Layer 7 of a small transformer language model trained on English Wikipedia (10 layers, counted from 0, width 96). Numbers have three digits each and are written without spaces.
A neuron adds its activation times its output weights to the MLP's output. To switch it off is to set its activation to zero at one token and run the rest of the model.

Output weights of the MLP neurons that the questions are about. A number n stands for (n - 500) times 0.0014.
n11: 244522413429469499707472711523572437666456399314673293504447449598617242566656510410579458688480571611364639319463865413618351518423487386508586478439690457467516742593486402336616560591200292562446463461552575400569507477328366584520615275446635490497453487605439629349388555733264561510
n44: 534574524435469402707699634391476584550627532583613301510511482364561449549626574679676588356379623463481570542606762510333662442268490328517565500379629346520426442550398517252319393587541568505574392470460267385509332508390605640542435442593581433433544630533710455429461475459596693503
n72: 419576634401372491587505434397384375392457375392024413439490497489437606576459447534323539520523525608563627751368803366432545578626382515519596527395545296461501433476495257387474521441347649578395611388409660352494514570516536474396655444470534414481537722241410548706330640430557409303
n101: 335679591585507507670660476418513552485583528605339441612605557554481595527579492480423635618371445576668663557642434488480488650593304478410385416505573252400380413347617669486478560729522471415429577287652281472509596394541495509595542331454699401698454524299473548321450525704506229412
n108: 475472593548489421496593407399461678433593600791153544461620364425530611262445543541589401677469505616502651501388530567459581622557691490506651474505397547406466625467359370529542464340421451521459434496623597518553354494562610503545424604393534452443573549487649693308486350368381335482
n111: 534798747372442402186600446490504464617521548531419338397492560613532543478480476535454403164493511516443333535450469503428427323529620588579746530532523520451439449683573479331520657706476554569522627550625385453512340612709375516450396477563356520428353472544589477387436584384576551261
n133: 520372500612571400522613457503493474500673258659547500535471606529440447469571388635575781512474633474422311522587464470471350404423615510715387271514470292503298447494509379451542544620386549685345440453470465533571592422879603481593569500601655633443576776382486471266420463335582451545
n160: 449448771439357577442382628487520415538627449437920358594441518264635462434523362623441458554492501454645499467443392605534460637473451398246492703445368583566470637396565553485633481552722835605391423535523406447509511445679583531609480444804704484484429456670260509618432607592446562458
n161: 652565522407516547506611497484474436720577529430441439718724480521610431422453546586350386562382565337542417508455223420594562695525275449366598559504398596460577404381553490405665400363596313526428493285524412622455466670569349531474590464368360454383397426555648467241366533680657462589
n182: 677474623733556603158412379495471468416540508553517417526510646480371474701553721356384544329570486492562612285536456294420578311588504608518384619415431492542518576539501367505443595620576406447571540352494690532536401536511614445479666492353533291582550473524493485576516151497329348392
n199: 425598795395577608403356408489697553664339636534583283435697597475340352504404549599540386376563433551484374616358713409503209268506404391463594493678439532459387430589562389492519645736598794619380542510668212554563503713508392691584310348590546672495429595468228441358399624531524540620
n209: 608424512493584652390405749643473628583532564434600574493691442390505438452532656442551378573463427654362448344383824434655502455412381283405442678561415563488441397593553481469510477602493491637407437522635245355575592518545631584540439522350496539507466454699434597682527360623433619553
n215: 594490611432510652390424317430497614416462577328552616555679513551587504562550418621548398639565477593582497600530355514681332305436447577563518618432332464568524608473420536323637706390426646348619519531438570447613323486497428673375488567650423408371668592459610472543682406393450460604
n221: 607509664614477394325680661415578666483436430434478245498438511458412492421496509465400690565614713550415659368615682620322380386521611459455416696551630502551299544384808100460491620521537291472283620429386601633425625519490633446601637393564501452593506608506367423477376556403419342531
n229: 502527487432542623406774700596507490381590382550261487560422574438388378056500511585550531419362679617611541555497596631617559570267534586536311489394338453472351488425591441526441660465510572555342556437548692415411373607388695418375465563661288453601669588581280591486394571514441468271
n245: 518549621256506610752449645463477343541372531250365418445549560429389404326445472474494655593422360481524597638725399330580545377451672618430667583396566616456492625622596383705422456658419525343385750565639623374399467414572353361530481414485661492509356389245323636536501502503513448379

Each question names a token from some text and the token that comes next. It shows the activations a of the neurons there, in the order above. A number n stands for (n - 500) times 0.013.

Then comes g, the gradient of the next token's log-probability with respect to the MLP's output, scaled to length 1. A neuron's effect is roughly proportional to its activation times (output weights . g). A number n stands for (n - 500) times 0.00077.

"%", then " were"
a: 381499463521502461500501500502475493508509506501
g: 346498385500408621495579385524794295582334469731410529622579766474452574625473556306475580479669510508515595783628478627746518458749538437379420635494351601420714527454489417356419585448821412485782243410340832445687498677529584507431507588401582381228461622388706628428373382458347498356
Which neuron, switched off, lowers the next token's probability most? n11

" I", then " h"
a: 475486506499514498485504497494502518542499480493
g: 545386493749450527364398465485569345502371258404551441428330533700532446653548336242386423492441734793236533366406603436142338631563390503531498459631847596295390467558407416520561537363555529377640556478489526387391524604626496491602155674574724816448265359613355467574547557556412447487
Which neuron, switched off, lowers the next token's probability most? n229

" ", then "17"
a: 523496961491445477504520502503506503478485514512
g: 557777590408596451683375520567678478375394391318465412351405501379354444405509504571538554650303503598390602464482468809635499470389582681376399436395499532433725749438451435435344222484585728358457354368477594264451442509468530773634388647502540687654192696632249599207390678479702516605
Which two neurons, each switched off alone, lower its probability most, in order? n72, n160

"ent", then " the"
a: 497499478500442510513490495506487499471497499496
g: 389540676721419341566584711575528588609310276544549457431450460691548285639413724288503657814579472518297384298288407558584259455698525388460535750640215524646529541409513647335248349511612557554533239264562412432668538513439490631678519510312456347456446419516660505359637462673576633510
Which neuron, switched off, lowers the next token's probability most? n72

" was", then " reg"
a: 492482491497506539500498427501497515508508503501
g: 243604472703367453441484588566448564600326429571496500393308493543643392555362490607440798101549235505549742602330492541562415204723405504638683497635387438614563278476571613346560334405612583379429347458536565422258466332638662471444466638456517277617423426636548464273252361613369611680
Which neuron, switched off, lowers the next token's probability most? n111

" ", then "7"
a: 497500790496390490511475503499470479499498545500
g: 554686425330576448445464511508492562428570734475554481328405688080511420407561712395547505417454481491634756736497495089519312419762604476651513432396521535545641460535360283513620645503350505399453571405531488446406426638534447713276646567344496578478538445437382569489713802633409219211
Which neuron, switched off, lowers the next token's probability most? n72

"2", then "–"
a: 525508501498482484497516499489488516510491455504
g: 406512671547526435581675589372488244511632403417475404347523327314590496564371452573733562372475426571568523472542502595490350460569704323439548208605460375615483740517381722344716485713654581372407381417744532370241378537395290456526418357340655465627272858711297387573486712456287471565
Which two neurons, each switched off alone, lower its probability most, in order? n11, n160

" H", then "ust"
a: 501499521509506494496510498500500501568507495500
g: 564339637599302439544380498453188404434301593348386242325437634176397434583553806720441681456576478429609660440213482807466458569525368588587536476541526567418306465576310555203423681537336440302499727428508442563580547567569597307574354430603625446474459445460551618676482560188664450530
Which neuron, switched off, lowers the next token's probability most? n72

" last", then " wife"
a: 505491494496496515506504473516471517506510628529
g: 601441433621471468545398497512513180474711329389296473504232505460637599338329694401344299458628227594527501552471437373645564492572498512398412592459748484503480342527419501423341424259187536544601562788510608406400443527221653547609578691456631400659483556588785603752653209459600435668
Which neuron, switched off, lowers the next token's probability most? n199

",", then " there"
a: 503509493495453492466485502498479509480503498509
g: 537538595620429440572556574475643262597449598283785432263382668534507392823496305448405325467517497547813468582425414385431558646320545359350613474562559728445642481477763742578629481511475575248467384372642595520209679625352580582487378641774480379699315527398335564620407545438471394300
Which neuron, switched off, lowers the next token's probability most? n108

"ins", then ","
a: 500506481498445529523535507500521502504507475474
g: 620624662710698550497759545390632385718779275468725624634377406313486657605524357334591569442423507284466537916312426542417414551530439421575334344379357613526453483299562410703554557726530374566343550596380588597733543422477216664507685530627402402552456623529372528386702452601535361512
Which neuron, switched off, lowers the next token's probability most? n108

" two", then " or"
a: 506513473499106486518576499504467508493494462514
g: 327620481380470567625545230628362311440535373213388657504478440432750893678635382630596591721547499578434244507471535717349278147440369617498424499583481697366511454672541386616510384490641536431635597550552520392374546647428585463494589327377429508706606541821619359524759493453488502482
Which neuron, switched off, lowers the next token's probability most? n108

" a", then " sub"
a: 498491493509499708491385518513503492508500501502
g: 442577523360752276470584554365658570361456459414636506265518583668462575542334400603448671434426662510591751527693398459516635427537522694431513516502452613494263547648605307629474611597310593543436547393656300670376699340413503645244534956735317491657384699513559366246406567417357589561
Which two neurons, each switched off alone, lower its probability most, in order? n111, n160

" who", then "'s"
a: 492505468513502492493500573502492502480506485572
g: 710476541544466295621576635380554495802599543297525681282705379409363439409455339439471298527360310311362318518687395511588618634696383658393207473470614660413344677488535464673777327406360427402460653310342490437609573556531467583631638341511341527579550528462576269279592321538277412331
Which neuron, switched off, lowers the next token's probability most? n161

"s", then "..."
a: 498507490489508481495500488500507500530500491496
g: 630182547621587745495569517213465526675716363655645344471545339538349520494652289641415411665541637429673508466299362463560504550444528509340547579490671638234538427547525349595724648433473519478344642584303657312721556433599269353581761391424511205528458623404392359612666278514380391510
Which neuron, switched off, lowers the next token's probability most? n215

" Hol", then "ly"
a: 555497524517512482541461477517543474502499610506
g: 503331687613642506501502516373375559588502640228509581260468494722387421513378456549407251747576751484540679480467569533541269525478338420674724583459162427427519637466585473580672241339499598470386602563713485476584667647549653587201362502587323559450531595387484784529698759544648331419
Which two neurons, each switched off alone, lower its probability most, in order? n229, n199

" f", then "iction"
a: 483462523486484488495510466492469506495514488495
g: 588491562479467618463516259285473649644472443428418774416413563384557497450251455390452585784574521577598404405554540703413603523643719389537535836585558620341317454671584421535432320136488574383508749564187511585478439403541301514595544275413435297600712397317332527684742339509475413532
Which neuron, switched off, lowers the next token's probability most? n44

".", then " The"
a: 521501508505491485504476516499502526500506489453
g: 514527656591535293497514796770546454517325546472663429536519541413455582587797867237502535738507639572493355381385571218502342690619530685616596517447548727704615561303639408752513572492499417541505373322468357570574691790423393563617518433599580502560475286515780416351393388589494485570
Which neuron, switched off, lowers the next token's probability most? n11

"ann", then "a"
a: 494476501487508642510475498516469511505367584493
g: 601545354220284533533364511479559350412589330338439586450516423426435414453508516575344246640382558480791690646415408328769460312490511336456346674493529244462714366594721746450690610280378449650519544722581487390565461339438663350546596535575523489548633442416677357145510495697401637357
Which two neurons, each switched off alone, lower its probability most, in order? n221, n229

"b", then "ound"
a: 504507495508496539481502497499481444608485614503
g: 516610672691578312544510413472642289473386628453433526305506576645395335680619551327827607390437549258661261759525441587221775687557411462528555203485556600686663355526513524501622241518449419617417602430791479460693407563316329633478396502647284452464329557501477596640490493495575624618
Which neuron, switched off, lowers the next token's probability most? n209

" R", then "om"
a: 494505404472501491503483488509510497501491501505
g: 327599594410535355580563676604303257669360327614413412799284338683734430553484502530609425459481577515604484351645580634442480538355416336577731562480484427335784439408776624724526624528335567536437551438502328600782565636470489697329357423500494485641357468260648352456709487551411729719
Which neuron, switched off, lowers the next token's probability most? n72

" major", then " public"
a: 493446528491533478512500499491501497498501551488
g: 593507655484380313337549634479386491451304429503443591517334649593401442456200320701389403517724399443502694485401521380617459385523524519686464528553426596202538166584591601366786493465553667607328612834425505431342327350523620513469514462476325686715482315468232467509576213265367572477
Which neuron, switched off, lowers the next token's probability most? n44

"ing", then " I"
a: 476482496458494524436525505535500528494500479498
g: 583333317559520520556475443562567362410740438403583549351229498516546365505411525717549550595536731700309454314289361397286683432534614232464487421599810744676526658606645171381648414441467479507538801627597467388700470539319503630394694466527179502428415532416316336538449550545525584504
Which neuron, switched off, lowers the next token's probability most? n101

"ised", then "\n"
a: 485499503481481488504531497458528519577496499504
g: 760718430360649478564550530796517508737547620506615440628196183551401413529518394465407605585395292329604265591619455416520232569543563420548652448478522741400288610772424566522561560547533377601664526432412386261660487492414553467400301409603431457259542501258202537508248415414532618532
Which neuron, switched off, lowers the next token's probability most? n182

" up", then " a"
a: 536516495477500468484630561490501494498467496494
g: 299659610484484186555427714657443443187345331564529475384596663659417449402473599396578569562464664613590490265430515407376328595384380540783575779768537387709447479581501582473323550412616642784469651493656448455383429418602799678671634546547557718555446533411614437485368264348438347556
Which neuron, switched off, lowers the next token's probability most? n160

" the", then " north"
a: 492499516497494524494370501505488506507499492536
g: 672505471640301565474464659631517528517315429598446467403644458474588604465420543610535525537417671387763333288642516324744422367456485375379707641347602444443594342499466642493785676523434645228475432366547607297440439439590602304636381440497690644558583491570508608371097297226789701562
Which neuron, switched off, lowers the next token's probability most? n245

"or", then "che"
a: 465498485488511503515497517500498498504510504514
g: 602414450531310634585512358553483306455599685414545703727641366493598390661624393539753533512493669362723774472495393388507530506492589368463790557517591300569555434501738478443318397795663333400377394520302485612459519530097458385339276598524309416496567530473796414270555591579565433631
Which two neurons, each switched off alone, lower its probability most, in order? n161, n72

"og", then "d"
a: 612515476517492553495485506512489501499508484495
g: 451504411419383614480526633743598539585620607406559623504687738641580364579135645403687204500434524712561632384485346621600789744543436435584745529430463745749462572462632555678419754670423549344354523417383398585489614479458488623690404680523339384593579378435453651671340294447433542625
Which two neurons, each switched off alone, lower its probability most, in order? n72, n133

"d", then "or"
a: 484497494495505509486516496498509506537513461582
g: 439660556365409533591447554522432305327617459554521308530682349453847445405471428395600457206593348462436520716774573500465599400440414332494551548523465610443619145696732346532645794338407349631424425399734447339430558451453513497211672381406501706506378549183599357562476464572649611513
Which neuron, switched off, lowers the next token's probability most? n245

" R", then "ow"
a: 477501451469504503493495507513511496532498498508
g: 516556430330272611545580318567639539701407419201518642588441533631508414494494339664374387776476337555269508488256508639534406398324707549531665445315442631242296670583534566535537580428546642545290359559611443526542454360499485682576318456408721502559634563509629717916512572385542182458
Which neuron, switched off, lowers the next token's probability most? n215

" ", then "200"
a: 499473733509508488507464501480475503494574515498
g: 471832478584531477546521576639484520344377375489562527566506554520452497569428117444616701568560514671569213637467545350538769513674548396556625307390556664498345709503662159584582487650262501596545508511473548593322499620425746591379718442400338492234617362521705367422424164354555419543
Which neuron, switched off, lowers the next token's probability most? n72

":", then " S"
a: 497454501500495491519515501507498510507468500508
g: 501404300507374452457666454504553896457493497481483424573378372755494444424361636473451629745791473438458615512543542475900673151551498459375352610582538432525403565427547411536243321517666502316474638423592608445714627522759645645570345515497384509564510348620393588551268732492266431644
Which neuron, switched off, raises the next token's probability most? n221

" s", then "ize"
a: 495485482497513458510489628492489505495498479476
g: 466590516441584602558582613393635612657580788458491398369502431529397437270729519189608456551354677316615356313259571415233540640390557508677467458593471377601426390399478235386494347572429699735376415467494720545464608317624637287550377554502544487220588395629592532357330253338724373635
Which neuron, switched off, lowers the next token's probability most? n161

"4", then "),"
a: 497496494493499488489515524509494501505538478498
g: 407485643614358594435487488401414376452176409469494663262474578390496601408472361489424576665273679352617766514400530329540504302487613503454491494489442154570369468196545380346487358459364359455582811482289530674475547635506701388415740319418579569735470236581402570447637497436384747303
Which neuron, switched off, lowers the next token's probability most? n221

" Le", then "ah"
a: 491501498490492510507500477525486457498485484494
g: 496524527379431289474765477512583562651636321484526610493455415510459277141331547539386333603568345560586507229603424414459641542229602415421712676477582585729571483573415643152484439499498414451429187468486512509700598565419365267545471475444674627323379351643654609287396660404507351220
Which neuron, switched off, raises the next token's probability most? n161

"/", then "k"
a: 537508484501509477513490531531476488500499490480
g: 366488547711581533524293588370617469543442604163537224640607295622279431479519509413284378315529532390537517453375535495480493581639412560567513524700248505606405339559640760571454483500442349494392513488681419512623658453486465560846281550512313539280145487587642543794478441672326356716
Which neuron, switched off, lowers the next token's probability most? n161

" w", then "inner"
a: 484493492460491477512495553532467495498497501572
g: 542536438515497622577700423452323439448944602532512616520444483561674662643611492375502405650378367524580371697590345667153486422228668421481508379376440323717522629442516677322352598483647480653478243429502617552534499611590315415518593339381366658542470402362178524470609671705647682345
Which neuron, switched off, lowers the next token's probability most? n199

"j", then "el"
a: 518489482527475586497484529503514486498465547504
g: 807521570571456523532395516620285557407474566396510361375534645478644781524691317178499682421394484477350284370611499329407386708427449726500739579474329426721504531479762628554440319311630481327432740517392536456848429342503418542635364668594374705662542513385599472495527355386438471330
Which neuron, switched off, lowers the next token's probability most? n111

"s", then "."
a: 501502463450510478499507510499506513506501462521
g: 628499722416587556590439340579432346658588459681334295359308651241474661616702512479699440306630633347310493526399617450580492544325375736459382609485403618548686307577499174741325800567517502590240424493573653421296523541492237572496423462454447389434418460670598542453724605643363371461
Which neuron, switched off, lowers the next token's probability most? n101

"end", then "rick"
a: 494514481503521507479522496513482496487524481519
g: 649551567364541356495418341713491292312511567360469473704622585645626602331578718587556352612326604495574603573599520610182472659326635494582458368647248323648130547378539643396512395429572473495387443378411448562312321314325636531479461488433657513749649433696448357697622607255625358354
Which neuron, switched off, lowers the next token's probability most? n199